Layer 2 of a small transformer language model trained on English Wikipedia (11 layers, counted from 0, width 128).
A neuron's activation on a vector x is SiLU(gate . x) times (in . x), where the dot is the dot product.

Input weights of the MLP neurons that the questions are about. A number n stands for n times 0.0051.
n57 gate: 3 -1 -8 2 19 -11 34 -7 37 -21 -3 -2 -7 -13 -15 10 -9 -4 3 11 7 -41 1 16 -16 -3 5 32 2 -18 -9 24 22 19 -10 8 -8 -26 -27 -12 -18 4 6 -7 12 -22 -1 -12 28 -31 -27 -11 -12 -43 -14 8 1 -2 -37 19 -13 2 16 12 17 -2 -8 -5 26 -36 -6 -1 -4 31 15 -15 38 9 33 -7 8 -14 23 -21 40 -21 23 7 -8 0 -11 -39 24 -29 -2 2 62 -8 28 -7 -9 -9 21 17 -8 -7 25 -24 -1 -27 2 18 -7 37 2 -14 10 21 -2 15 3 21 19 16 8 -32 16 14
n70 gate: 1 22 43 -6 -7 23 -33 -16 -26 9 -27 12 4 -12 42 2 -10 -3 -23 -17 71 -6 0 2 -33 17 -17 15 -12 26 -25 11 -7 -8 -37 -11 -1 38 11 5 -10 -19 -18 2 -57 6 24 4 -19 -30 31 9 30 33 14 -6 -28 11 15 -33 22 33 17 17 -42 -6 -5 -18 -15 34 2 -7 6 3 -24 12 -48 13 -14 7 31 -18 -6 38 -15 11 -2 -14 50 -1 13 14 -32 9 -53 -9 -28 -9 -32 -15 25 -21 3 -37 -5 -50 6 -26 26 13 -12 21 -23 -21 45 -8 -12 12 -17 0 1 -39 -27 -28 -7 -2 -16 -35
n76 gate: -42 -2 26 -34 -9 6 -7 7 -21 -8 -33 -27 8 11 30 23 -13 -20 -4 -26 9 -10 -6 -16 11 20 3 -31 0 20 0 56 26 7 -3 -17 -24 -6 -19 -23 -2 6 -15 -18 -34 -41 -6 7 -9 -9 16 -17 6 -2 11 14 1 -11 15 -8 -20 61 -27 6 6 -55 17 -27 -2 -31 15 29 26 -34 1 19 -10 27 6 -12 24 -16 32 -19 -37 -42 -3 -3 5 -45 13 16 -4 2 -34 6 7 -23 17 -36 22 38 -8 -12 19 -24 28 -20 -22 -21 -38 57 -10 -39 3 -19 12 -17 2 10 2 -21 3 -46 -18 -22 -7 -50
n81 gate: 22 17 -5 -3 -20 -1 11 2 3 -17 17 -19 52 50 36 -7 -44 29 0 20 34 -33 20 -16 9 -16 -10 40 25 18 2 13 -71 -31 -22 29 10 41 7 9 -23 -9 12 -34 -8 42 12 23 27 -18 6 6 2 28 36 1 -4 24 1 -23 -18 -43 -36 13 -15 15 9 5 -10 -18 23 -20 -38 -12 -53 8 -21 4 13 -4 -32 -29 -33 2 5 5 -48 1 1 -3 27 20 8 -45 -19 44 9 13 -35 -10 20 -14 27 -11 -47 -35 16 -3 1 15 25 -13 1 -8 17 -31 -15 2 19 -3 -9 -21 54 21 -9 6 -49 44
n86 gate: -12 -3 -6 -16 21 8 -2 -7 23 0 -31 14 -7 -3 10 -13 -21 -7 2 -4 0 21 -21 -31 0 14 13 7 -15 2 -9 0 5 -10 5 -25 34 18 2 -3 -6 -1 -8 -25 22 -37 37 1 -42 -17 -8 -20 3 0 12 11 -6 9 7 2 -2 19 -19 15 10 32 -13 -14 -4 3 7 30 -12 -13 -24 3 1 6 -17 7 2 1 17 16 -59 -9 10 17 6 -30 37 0 -15 -14 -6 -6 -7 4 -8 35 -21 14 16 0 -10 -1 -8 -11 25 30 -11 -25 -43 -19 -8 40 -23 -2 42 17 12 -11 3 4 31 -8 6 -29
n94 gate: -36 19 -28 0 25 31 -25 -29 -16 6 -28 -9 1 19 -32 -26 -26 -11 -6 11 -34 -53 9 15 1 2 -17 2 -3 16 -11 4 -5 -20 -18 -38 18 20 47 1 7 -13 13 -47 -17 21 -1 -7 2 -5 -1 7 30 19 -12 -5 10 -11 21 -43 2 1 10 -5 6 22 -32 -20 -12 2 -36 10 6 0 -17 -33 -21 -9 -43 47 -10 1 4 -21 36 -48 12 2 -4 26 -16 -19 56 29 10 11 -6 5 37 4 10 -6 8 7 -2 -26 3 -14 -7 -7 -27 12 -23 17 -40 8 16 -39 4 10 -5 -21 -20 -3 -20 -24 -19 -11
n113 gate: -16 3 39 -4 -22 -5 2 4 15 -5 16 26 -3 16 28 3 -31 12 -4 10 18 35 -19 -17 -13 14 -8 15 19 -21 -8 8 4 4 -12 -15 -52 -1 38 -29 -8 19 15 19 7 -12 -12 10 0 -37 19 -23 -36 -33 -20 -47 -7 -14 20 -5 -5 -3 -15 64 -9 -14 7 -11 -3 -61 9 -8 -6 -8 -3 15 -16 2 -9 -7 -25 -27 6 -54 24 -27 -3 0 2 -52 10 -1 -11 7 -3 0 21 6 -9 -24 32 -1 -5 34 1 18 -9 -24 -36 40 -17 45 6 -5 -1 -18 15 4 3 -36 6 28 -31 -27 -3 2 0 12
n117 gate: 12 -15 -8 46 0 4 -25 -9 -19 -17 24 0 -3 4 1 22 -4 -6 -3 7 -20 -7 -23 22 14 -27 18 23 15 -13 10 -24 -32 0 22 -22 18 -17 11 15 1 29 18 -3 6 38 11 1 29 7 26 -10 -21 -1 11 -25 -15 -22 -23 11 11 4 17 21 1 1 -23 51 -5 3 16 -43 -8 9 -2 -15 29 -5 -18 32 -11 0 -15 7 42 33 18 -14 -13 3 -29 37 -11 -5 -2 31 23 24 -41 25 -15 -8 22 -5 -19 -6 -2 -17 -11 29 2 -23 14 -5 8 -12 16 -2 -19 -1 -8 -9 16 16 5 -15 7 27
n123 gate: -22 16 -5 1 6 -8 -14 14 -5 8 -7 20 22 7 -23 -16 -4 73 1 -8 7 -9 5 14 9 -22 20 12 33 32 4 -13 17 -9 9 -3 -7 25 -14 5 3 29 -13 9 12 1 19 -11 -22 -9 12 15 -12 25 17 -8 -29 11 1 -17 -5 0 -2 6 -4 14 -30 -10 -11 13 -13 2 -35 6 -2 12 -41 -4 18 -16 -16 -10 7 -12 -26 23 12 1 9 -22 12 -40 2 -3 -6 5 -24 -3 -21 4 -3 10 -16 4 4 -1 11 -31 11 -6 -3 -15 10 14 -24 26 -5 11 -6 7 21 16 -2 6 16 -7 -24 -10
n174 gate: -5 -5 47 -26 -28 22 -19 -27 -47 -4 -5 0 -29 8 -18 21 -28 -16 -13 -22 6 -6 9 20 5 -2 -22 13 -27 27 -1 4 13 16 10 9 39 -45 -17 -4 -22 25 11 1 -21 18 -38 7 51 -15 38 9 -14 28 -1 -12 -8 -17 -10 18 26 12 14 -1 -1 -50 37 -8 -24 3 24 0 -3 -19 36 -27 -5 -4 -18 20 -15 8 -23 -9 2 22 -14 -19 -16 7 -25 2 -53 -13 -11 14 -20 -2 -5 -78 10 1 12 4 3 -3 -40 3 16 11 0 20 44 6 -27 14 38 31 -21 13 -2 -45 -17 3 -36 45 -41 38
n194 gate: -5 1 21 27 -31 18 23 11 16 -14 25 6 -11 -14 29 13 14 5 -14 -18 11 -1 -10 -12 15 10 -3 -12 -19 -8 -10 22 -1 1 0 -20 13 -20 -1 -31 20 -8 -13 2 -43 6 5 21 1 14 -12 0 -2 -29 34 -7 25 -4 7 25 -16 -6 14 5 -8 -16 1 15 -4 -24 31 14 11 -6 21 13 20 5 -38 17 -8 -21 6 8 7 10 -12 4 -17 12 -8 7 -24 -2 17 -5 -18 -22 -7 -9 -7 12 -3 -11 -30 -15 10 -6 13 2 18 27 -8 8 11 -23 20 -26 17 -16 -9 -13 -8 -29 -22 -16 12 -8
n258 gate: -17 18 12 24 -3 -5 10 14 5 -16 29 -9 11 -8 12 22 -13 -36 -10 4 -21 -11 -6 8 20 14 -9 -22 6 9 11 5 6 -2 -14 6 -16 -29 -7 -7 17 -12 -9 -20 -12 6 -11 -2 33 40 -22 15 -2 -2 7 0 13 -3 24 26 -1 -16 11 12 3 -41 20 12 -13 -5 32 6 18 -4 34 8 16 -13 2 27 9 3 15 1 31 -13 -8 10 14 -3 -5 13 0 -3 26 0 0 -1 -4 -11 16 -17 9 -16 2 -3 -10 25 27 18 -8 -8 28 9 12 -24 33 6 -24 -21 -7 -8 19 -3 -22 -9 1 40
n278 gate: -2 17 2 -55 21 33 1 1 31 62 -22 1 6 -9 0 -2 12 26 9 1 25 -4 -1 -49 -22 -2 19 -13 -5 9 17 16 40 -9 -2 5 17 -1 -15 -7 27 -16 -28 12 -8 0 26 9 -31 -10 -14 -11 27 -8 18 12 -16 -3 4 4 -24 -2 6 -2 18 14 -8 -14 -8 36 -3 47 -7 -10 -15 13 -14 -18 37 -30 -1 -17 23 -1 -35 25 29 -25 -12 -2 13 -38 -1 14 23 -7 -6 4 20 -21 -20 31 -14 24 3 2 7 -18 -23 14 5 14 -16 -21 -15 0 -9 -3 -11 32 -20 8 -7 -6 -17 8 7 -22
n282 gate: -31 -12 10 -13 -10 12 22 -9 7 24 2 -7 9 24 -9 2 -2 23 -40 16 -3 -27 18 7 12 -8 5 -49 -6 -25 13 -41 7 -4 -9 3 -3 -34 -2 1 37 -25 -10 0 -29 15 7 7 -10 27 5 24 27 -7 -36 -3 6 -40 -7 -9 35 -48 19 4 -11 -1 9 -58 -46 -8 6 -10 18 -4 0 11 2 -37 -36 5 22 -23 21 -10 -2 4 11 2 -11 23 18 -53 -24 27 -18 8 -16 28 5 -27 18 11 -32 -6 -32 -18 -20 37 20 29 -8 -21 27 -3 -28 -12 21 10 12 19 -35 -9 -9 -6 32 5 -13 22
n301 gate: 33 1 -9 -27 -9 20 -16 -12 22 9 5 16 22 -12 -15 -33 -5 3 -1 27 12 -45 -18 13 3 -14 47 23 27 6 6 8 -11 -6 -8 -13 -6 5 19 7 16 -38 7 -3 16 19 -19 1 21 17 -4 5 -5 -33 -9 -21 -10 -21 2 0 -17 -18 15 -16 4 -2 -5 -34 17 -11 0 5 0 -1 1 22 -17 6 -18 -1 1 -36 -7 -31 -9 -24 -22 -1 3 12 6 -26 -1 5 26 44 16 -38 27 -27 13 18 -20 14 -3 2 11 11 -10 -2 -11 23 17 35 21 -15 -9 -3 -29 -7 -12 -30 19 21 0 -17 -55 22
n57 in: -9 16 -16 -4 -47 -5 -19 -3 11 0 17 -12 -12 2 -23 0 16 15 -29 8 -14 -62 -19 36 -33 -4 -11 30 5 19 -7 22 -10 -6 6 -4 -27 4 -20 21 2 12 -6 -6 15 -13 28 -13 -1 1 7 -21 -13 -27 -3 -22 -17 -16 26 12 -20 6 -1 14 25 1 -11 2 -7 -8 31 -12 -8 -15 -1 28 -2 40 -5 12 -12 10 10 -26 16 -1 -18 15 -20 5 -13 -26 9 19 7 -16 8 -4 -8 -16 -17 -7 5 18 -8 2 17 -35 9 20 5 2 55 25 -7 -1 5 4 -12 -16 -23 -32 13 4 -3 -7 -9 19
n70 in: -23 -10 -12 28 -7 -15 -7 14 20 -13 39 -13 -21 24 -13 17 2 -27 -35 13 -11 -46 -24 6 8 -33 -1 -9 -4 -8 5 7 -15 -19 8 -26 -8 -14 19 12 -21 27 16 -29 -8 33 -5 8 -3 56 4 12 -35 -31 3 -23 54 -23 19 6 -7 -39 18 18 3 1 12 22 4 -36 20 -4 -10 7 13 29 39 -30 -23 -1 -33 -4 -9 -13 2 0 11 -27 5 -2 -26 47 -5 27 -10 29 29 -9 4 -21 -23 -9 21 16 8 19 -32 15 10 12 6 -6 34 -12 -28 -10 12 2 5 -31 -10 -37 23 0 -22 -26 -6 58
n76 in: -40 20 33 -9 -2 12 -24 9 -27 -13 -9 8 18 7 15 28 -13 -26 -6 -23 11 1 6 6 8 28 -7 4 -12 13 11 41 10 16 24 2 -18 -3 -37 -24 -15 19 4 -41 -17 -28 -14 -2 -24 -28 21 -40 -2 -1 18 5 -8 2 17 -21 -33 35 -23 1 -11 -11 13 -6 -20 -17 22 2 11 -19 -9 42 -40 22 12 -1 12 -2 16 3 -16 -3 -10 -10 32 -23 27 20 9 24 -54 -13 -5 -28 13 -22 15 13 36 -24 19 19 13 -16 9 -13 -15 45 -12 -6 7 -13 -40 -14 18 -4 9 -27 -4 -47 -25 -10 -41 -31
n81 in: 14 -3 -34 29 3 32 5 9 2 29 -16 20 -30 -23 -23 -2 30 -29 -25 -14 -11 -17 8 22 -23 -18 6 -5 -39 -39 -2 -16 63 21 -6 -30 16 -10 14 -30 26 18 19 6 14 -14 -22 -23 -22 15 -45 29 -18 -37 -11 12 37 -32 -20 3 26 -19 94 1 0 -10 -34 -6 44 -6 -26 33 25 -14 12 -16 6 -42 -7 16 42 -21 32 -20 16 -17 58 -8 5 48 15 -13 -4 16 26 35 -8 -10 14 -24 -22 2 -20 9 28 -23 -6 3 3 10 -19 -1 -14 11 -3 -6 -17 -1 0 -6 -15 -2 -17 34 -44 -8 19 1
n86 in: 6 8 19 6 5 9 -40 26 14 -19 16 -12 -15 4 49 12 -8 -8 -3 -19 -3 17 4 23 15 14 2 1 11 8 -20 17 -7 2 7 -15 7 12 15 24 10 1 -3 31 -3 -5 -7 21 4 16 0 -19 -13 3 12 5 -5 53 18 15 16 7 25 -18 -13 2 38 18 -9 -11 22 -17 -9 -3 -33 6 -1 14 -5 -10 -19 19 5 1 -32 -7 -15 18 -10 10 1 43 -4 5 -14 -13 3 3 -2 10 -30 -3 33 -13 -1 33 -19 14 20 14 -27 -20 -14 11 16 21 -33 3 -4 -7 11 10 9 8 17 3 0 -35
n94 in: -10 -27 16 7 -2 39 10 27 -12 -22 -2 -12 -24 -12 8 -7 14 -20 -4 -5 -17 13 30 -21 13 -9 3 -10 -22 -2 14 2 18 27 19 -5 2 -7 8 -23 9 27 48 15 -3 -9 29 37 -44 15 23 -15 33 17 -3 22 22 0 -11 -4 -4 -6 -20 -1 -12 -5 5 7 12 32 20 4 -1 1 -35 -1 28 -19 -27 -16 30 5 15 22 1 2 10 9 10 -2 6 32 -22 10 -15 8 -24 -31 -53 -16 8 -2 -26 40 -21 -2 5 -10 23 14 -1 -40 17 -6 11 -6 -36 -29 -1 -4 11 -12 -28 -22 -14 -20 23 -16
n113 in: -8 31 23 -4 -16 -23 1 5 7 26 0 16 5 13 16 -10 -15 44 8 8 11 25 0 11 -12 -5 -4 9 20 12 -19 0 6 -13 -27 -2 -65 9 46 -9 -7 29 15 12 7 0 14 -6 0 -59 13 -13 -35 -19 -7 -29 -25 11 0 5 -31 -7 -8 23 -2 -15 -3 -15 1 -28 -7 13 -14 -8 -21 32 -30 -1 5 -2 -46 -6 5 -24 18 8 1 11 3 -18 21 -16 13 -4 -4 -15 -32 23 -22 -12 25 12 4 43 7 -2 -33 -4 -29 21 -16 4 -7 9 7 -22 -17 21 21 -5 -14 39 -13 -6 -20 12 8 8
n117 in: 8 -16 3 20 11 -4 5 4 14 2 12 1 13 -26 -22 14 18 -11 -14 -16 -8 15 -33 -23 17 2 15 -27 -6 -38 -2 -18 0 13 -16 11 9 6 8 -18 19 2 24 11 -8 -12 -7 18 6 6 -8 10 -21 -20 -7 6 22 -19 -55 48 -7 -11 36 -20 -2 -6 -4 28 36 -25 -8 -3 -16 39 15 -27 40 -4 -17 -5 -3 6 -4 -7 18 1 1 -8 -41 11 16 1 7 3 3 29 11 -20 3 18 -19 10 -12 12 -12 34 -8 18 -21 -17 2 -6 -4 -4 10 -5 36 38 -14 -5 5 5 16 15 -39 7 33 10
n123 in: 12 -10 21 16 -4 -17 13 -20 15 -9 5 -4 -21 4 -25 12 14 12 6 -4 -52 -2 -3 13 -7 18 0 -26 31 -24 9 -14 -5 -3 4 -12 -5 -28 -26 -9 -12 10 20 -17 20 26 5 -30 8 2 -9 8 -30 -33 0 3 4 7 20 2 23 -1 17 -7 2 7 17 13 -2 3 33 -5 12 -15 0 -25 -13 7 -34 18 5 19 -3 14 27 1 -16 0 -26 6 -29 -23 42 19 22 5 2 13 16 2 1 3 0 -4 12 4 24 -8 -6 -23 -17 -16 26 6 -3 -17 13 44 -19 1 11 16 9 24 43 -4 23 2
n174 in: 7 18 -13 45 -30 -17 23 1 6 6 -9 2 -10 -36 29 11 -11 13 4 9 10 17 2 -18 39 2 -8 -7 -26 13 -7 -7 4 21 3 15 -31 -31 -5 -42 11 -14 -23 -10 -20 -20 27 -4 10 12 -3 -12 -6 -35 5 21 28 29 -28 43 21 20 8 15 20 -11 -16 -1 28 -44 18 -15 25 19 55 16 12 2 -16 -6 48 -20 13 5 -31 -5 1 -1 -35 12 -40 48 -31 -8 -22 7 22 4 3 20 -4 -42 -28 -5 -8 -14 11 -9 19 -33 0 24 10 10 53 -7 20 -7 4 3 1 22 -66 -14 -14 11 29 -4
n194 in: -2 19 -14 -16 -7 10 18 2 -20 5 5 38 5 -8 16 7 -8 3 -27 8 22 -23 -20 6 37 19 6 8 -32 5 2 5 -38 -11 -7 17 27 -13 5 11 30 -42 -6 3 -28 1 -9 0 3 3 -21 2 8 4 -6 6 15 4 -5 12 -8 -34 -12 -10 -6 12 -8 21 5 -20 -8 12 -15 9 27 1 16 -5 -32 -17 -2 -1 -32 21 3 18 -19 2 -4 -15 2 2 -22 -26 11 1 6 -6 7 -12 4 -2 7 -3 -9 6 -9 -4 -18 15 1 -19 -25 -6 -11 7 22 -6 -23 -33 -9 -14 7 22 17 2 -10 8
n258 in: -5 -6 17 -38 22 -1 -13 -17 37 7 2 -17 -8 1 29 1 -6 -9 -6 -27 -3 4 -4 -4 -27 21 -4 -7 -10 -30 10 -28 13 -10 -30 4 2 -6 -8 2 -30 -4 10 -12 -8 -1 7 -4 6 -15 16 -1 11 3 -2 11 -9 9 22 10 9 -15 6 -10 -4 -25 20 16 -43 8 28 -20 21 17 -3 7 -6 6 17 3 36 8 3 9 -14 34 19 -21 -12 22 -15 7 4 -11 -9 -12 -4 0 -15 -3 7 17 13 8 25 3 3 0 -20 -13 -7 24 -19 -3 22 4 -16 -16 -15 4 -6 -16 -17 -27 2 -5 13 -16
n278 in: -30 -3 -16 -5 3 37 -6 6 20 26 29 12 -15 -11 -15 -15 -17 30 -11 -41 5 6 0 -6 -9 -26 6 4 -5 -5 28 3 27 -18 12 -37 14 15 -23 27 -15 16 2 -23 0 -1 25 -23 -46 -19 14 0 23 5 22 -11 -3 0 -1 -23 -51 -21 -14 15 9 -11 -16 -27 -3 26 15 23 -4 -27 -9 33 -5 13 28 -31 26 -37 5 -16 -36 8 24 4 16 -20 5 -24 -8 20 0 -12 5 3 17 -17 -2 18 -20 19 -21 -4 8 -18 -1 32 -8 12 2 -9 -36 32 -7 -1 16 5 0 23 -10 -19 -29 5 -9 1
n282 in: -6 1 -1 -27 0 11 -3 -29 29 4 -6 -2 12 -24 4 15 8 -6 4 -14 -3 -45 -5 -20 8 32 1 -3 9 -57 7 2 18 -19 -23 22 2 7 33 39 -26 -35 -16 -18 9 -9 -15 -15 -11 -49 -8 -21 -11 23 3 -21 -28 -15 47 -17 -34 -33 -7 3 19 -3 2 -9 -15 -22 49 3 -4 20 2 -3 -3 14 18 4 -1 5 14 11 -2 17 -22 -27 8 67 16 -64 -7 -13 -29 -30 17 33 7 -15 -4 3 11 -15 -30 -3 -2 21 -23 17 -1 30 8 -24 0 12 -43 34 -3 8 -18 -40 29 16 -18 -21 -1 -5
n301 in: 6 9 3 -24 -4 -13 -11 -11 -48 -19 -21 -21 -16 -29 -2 -11 -7 -36 17 -30 26 -7 -24 -14 14 -24 36 4 28 33 6 11 -11 -5 30 25 -13 9 -13 16 -16 -3 -7 -3 20 18 39 37 -29 7 53 -23 -2 -17 -1 -13 0 1 -24 1 -6 71 -57 -18 -13 -27 5 -6 -19 2 3 -13 -2 24 -26 32 4 16 -1 -12 11 -35 -28 11 -9 -4 -6 -1 23 -12 -5 14 -29 -14 6 -8 1 -4 8 20 3 27 4 -13 -7 20 -18 1 -8 2 -23 -26 13 2 8 18 6 8 6 9 30 -2 21 19 37 4 12 -10

Each question shows a token from some text and the vector x that enters the MLP there. A number n stands for n times 0.024.

".": -2 0 -7 17 -10 3 -11 12 -2 -10 -1 -4 -6 -10 -5 38 -11 8 -3 -15 1 7 10 3 16 -14 -31 2 -3 1 -7 -12 2 -13 9 2 -14 11 -16 -4 5 12 -5 0 -8 -13 4 1 16 2 8 -7 16 -7 -1 11 6 -5 -12 1 1 1 -38 0 0 -9 17 -6 -12 4 2 -3 -37 -19 12 -7 8 17 5 -10 -3 0 3 0 -7 -13 2 -5 1 -21 -17 3 -2 5 10 -38 -12 -8 -1 9 6 -5 -17 3 6 21 5 1 0 7 -2 1 17 4 -1 25 -8 -1 4 -5 29 26 -7 -12 7 2 5 11
The two highest activations, in order: n81, n282

" general": -3 0 19 -7 2 -13 -18 0 21 7 1 11 20 -19 -19 19 27 5 -7 2 -6 3 -10 1 22 -11 6 2 2 -18 -14 11 -15 6 12 1 -22 -6 4 -8 -7 -9 -6 -2 4 -4 -3 -2 20 -17 2 17 11 6 1 8 9 -9 -1 95 2 12 -2 2 2 4 -6 -9 1 7 38 1 27 -3 -1 -7 34 -7 -7 25 0 -2 17 -1 18 -10 -3 8 0 -6 -4 8 -5 0 -2 2 -2 -11 -4 -10 -9 -7 -3 -4 0 4 -12 6 2 -1 2 2 -5 -5 3 -21 -1 4 6 3 -35 42 -13 2 -6 -5 -16 -1
Which neuron fires most, and how strongly? n117, at about 0.24

" B": -4 2 0 9 3 7 -3 5 19 -7 1 11 4 5 4 16 -8 1 -3 1 6 -1 -12 -2 30 -1 6 -3 4 5 15 3 15 -3 46 6 6 -8 8 -6 21 -4 -13 1 2 -19 5 29 -16 -6 4 0 16 7 2 -1 -19 9 1 6 10 -9 0 -2 0 -12 10 1 26 -3 8 12 -14 3 18 -3 -20 60 -8 -4 6 16 -5 0 2 19 1 1 -16 6 -2 5 0 -5 -5 8 -19 -3 -16 3 1 13 -7 -1 5 6 14 1 -1 -2 0 8 -6 11 10 -11 -5 -2 -4 0 3 -19 0 -7 14 4 -4 24
The three highest activations, in order: n194, n76, n174

"ight": 4 3 24 2 -7 -23 -1 -10 9 -10 1 -12 -5 -23 0 6 -30 -11 8 -10 -18 -10 11 1 26 -3 14 -7 -3 9 9 2 16 -13 -13 13 3 -11 1 -6 9 -5 1 5 -2 -7 1 -5 11 9 2 31 -20 -13 1 34 8 -26 11 23 6 -2 -19 -3 0 16 9 11 -9 12 9 -12 -11 4 -4 8 28 -12 -5 -3 -1 -4 -6 0 4 -3 -5 -11 3 1 13 -19 -1 -2 19 -33 -31 -13 -8 13 -4 8 11 4 20 14 16 -6 3 3 -5 -10 -1 14 10 -4 -7 3 10 -2 -4 6 -17 11 -4 1 9 3
The neuron with the highest activation: n258

" wh": -1 -2 0 -7 -12 5 3 10 5 17 3 19 -2 5 5 11 10 -14 10 -3 -4 6 -11 -3 14 -6 6 -21 -4 -20 19 9 -16 -15 -30 -1 1 -7 5 -3 -11 -12 -23 2 -6 -6 -7 -21 -13 -14 -10 6 3 -2 -1 -2 -7 -17 -9 16 19 -37 7 -3 -2 13 1 4 -16 7 4 11 -46 -17 18 7 -2 -5 8 -4 8 2 19 -2 -5 6 3 0 3 -8 -12 -5 -8 4 21 16 -17 8 20 5 3 7 10 2 -11 8 6 -12 2 5 6 -4 8 22 -13 8 -8 -2 1 -6 4 -5 11 -2 1 2 -4 13
Which neuron fires most, and how strongly? n282, at about 0.2

"y": 15 -1 -30 -7 7 -15 0 1 -5 10 -4 -15 1 9 -10 -27 16 -17 11 -6 -7 0 5 0 20 -27 -2 -18 -5 -8 7 -6 -14 -7 -36 8 -11 1 11 -1 20 0 -10 0 7 4 -2 16 -37 29 11 -11 -10 6 0 -1 8 -18 7 21 -11 3 9 -11 0 -15 21 -8 9 3 6 -9 -10 -8 8 -10 -25 22 -2 -8 5 -1 -12 2 22 -3 -16 -6 8 1 10 -4 -2 -1 6 -20 18 -18 -23 9 -7 -26 9 0 3 4 -6 2 -1 -4 -3 1 -5 8 12 -16 5 2 3 -5 3 -4 -9 8 14 -4 -17 0
The three highest activations, in order: n301, n278, n76

" ": 8 -1 3 7 -1 6 -21 0 -18 2 -3 5 -17 -22 -4 11 -3 8 -9 7 -1 15 -10 1 -6 -2 6 4 -1 1 2 4 -15 9 24 2 -4 -1 -14 0 1 -10 -6 4 -4 -5 -6 -1 5 3 9 -2 -3 3 -1 1 15 -5 1 33 -1 9 -36 -14 -7 -1 11 -14 -1 9 -18 6 40 -1 8 8 -42 40 -1 -5 -1 -11 1 0 -16 0 5 -4 -9 -8 3 7 1 0 1 12 -13 -11 13 -7 -1 -7 13 -1 4 8 -3 -4 4 -3 -7 -5 -15 7 17 19 -3 -2 6 -5 -5 10 -7 -15 6 1 17 8
The two highest activations, in order: n76, n282

"0": 11 0 24 10 -10 9 -23 10 -7 -14 2 6 -1 -2 2 4 8 -2 -7 -14 2 -8 -5 0 15 -4 -45 -6 5 -8 -11 4 -36 0 21 -6 6 11 -6 5 0 1 2 1 -4 18 5 10 -18 -7 9 -15 -10 15 2 4 1 -7 -5 7 5 -20 -7 7 -5 -5 0 -9 -28 25 3 -3 1 1 -21 34 11 -13 1 8 1 0 -4 2 -1 13 -9 -6 8 -2 -4 5 -5 -3 0 -8 -8 -19 -21 1 -12 10 35 -8 -12 -3 -8 6 2 3 -4 -8 2 14 11 12 -2 2 -9 -2 4 -10 -2 -22 1 -1 -3 -12
The neuron with the highest activation: n70

"uel": 4 5 8 0 0 -12 -10 5 1 -10 -7 -7 1 -9 -9 -25 7 8 1 5 -8 10 15 0 15 9 5 -20 5 -5 -17 -8 10 -14 7 -7 -6 11 17 4 11 -14 -19 0 0 9 0 -14 -24 -3 2 -2 -27 -5 0 -5 -14 -5 -4 1 -18 7 -10 8 2 -3 -7 -13 13 -6 22 -5 -23 2 3 5 -15 0 -3 -7 -1 0 12 -1 19 -5 15 9 1 -9 12 -9 3 7 -6 -38 15 4 2 18 -2 -3 23 -2 -10 -1 40 -7 2 3 -1 -8 15 2 1 -18 -2 4 14 -2 -8 10 -2 49 -4 -8 -11 -23
Which neuron fires most, and how strongly? n123, at about 0.15

"m": 3 2 -3 -10 -8 -23 -15 5 -16 -17 -9 17 3 -1 4 6 17 -2 4 5 5 -8 23 2 -21 28 26 -16 -7 -12 -9 -5 -32 3 21 -4 6 -1 6 3 22 6 8 -4 1 -3 -9 11 -6 13 -4 19 1 -1 1 12 -28 -1 1 58 5 26 32 -4 2 3 0 10 -23 7 -9 -6 -31 -6 2 8 26 38 9 -17 7 12 12 -1 -4 0 3 -10 4 19 0 -5 -1 3 4 11 -22 8 0 15 1 2 -15 -1 -7 -2 -16 14 -1 -2 -2 7 3 -14 -2 -1 -4 1 -8 -1 -2 -26 7 -19 7 1 10 26
The two highest activations, in order: n117, n113

"ame": -6 5 -1 -11 -11 -4 -17 5 8 -28 0 -2 -13 10 3 15 -13 4 4 2 13 -5 11 3 5 7 -14 16 2 3 -4 0 32 -2 -3 10 -3 -20 -21 1 19 -24 7 8 3 2 -2 -4 4 6 -2 5 2 -13 0 19 -8 -18 6 -1 -9 1 -6 1 -2 13 -7 -12 3 24 1 3 14 13 13 0 21 0 -20 -2 1 4 -3 0 13 3 -9 1 8 -2 4 -11 1 -11 4 -41 -4 -8 -6 -2 6 -2 0 3 0 38 27 -5 -4 5 3 -4 7 -11 3 2 4 3 -5 -7 10 5 18 -10 -13 0 4 17
The two highest activations, in order: n57, n81

"5": 14 0 0 17 -9 -5 -20 12 -8 -2 2 -10 -4 -5 7 22 2 -16 -7 -11 3 -2 -11 -3 5 -5 3 1 1 -5 -1 2 -10 -13 -9 0 4 19 -1 2 13 4 -5 -5 -3 15 1 5 -34 2 6 -4 -28 -11 2 10 25 -2 -3 2 5 -21 14 3 -2 14 -6 9 -1 5 11 4 10 1 -25 19 9 -17 -5 11 -7 -2 -5 -1 5 13 -2 -5 7 6 3 15 0 6 11 20 -5 12 -1 0 -2 -6 31 -5 3 -2 -17 13 2 4 -1 0 4 -9 -3 2 -4 4 2 -21 -3 3 -3 34 -5 -3 33 -5
The three highest activations, in order: n117, n81, n76

"ains": -11 -13 -3 12 2 25 -11 10 5 -4 -1 -14 -7 -2 -14 22 -5 -9 15 -13 3 2 11 5 -17 28 -30 4 6 -5 -2 5 10 6 5 7 1 -28 4 1 -1 0 0 5 -6 13 -1 11 25 10 3 7 -17 -8 1 -7 -6 5 -5 61 4 13 1 5 2 3 -8 11 -14 10 19 -1 -22 -4 19 -6 62 14 -1 0 1 -14 1 -3 14 0 3 0 9 -6 -3 3 3 -6 8 -21 11 25 -8 6 4 6 -4 3 0 -3 22 0 -3 5 0 -5 -15 14 -9 -6 -8 -2 2 5 -24 -12 -2 -35 23 -2 -4 3
Which neuron fires most, and how strongly? n57, at about 0.19

" of": 2 -1 10 8 27 13 -1 2 -7 -20 4 4 -2 2 4 22 -13 -6 -6 23 4 2 -10 2 -18 -15 -13 -6 2 12 13 -12 2 -8 19 2 2 8 -2 4 -6 13 3 -5 -3 -15 1 14 -29 9 16 -4 -11 11 -2 -22 -3 -29 3 2 -12 -3 16 6 -1 6 3 22 -13 9 -1 8 -29 1 3 19 -23 5 -2 -3 -3 -11 -4 -2 19 0 1 10 1 4 10 5 0 6 14 -46 5 -15 18 7 -5 -8 -13 3 -8 18 -4 0 -1 0 -1 1 9 -9 1 4 7 3 -11 5 13 -16 -18 21 6 -8 -11 -29
The neuron with the highest activation: n81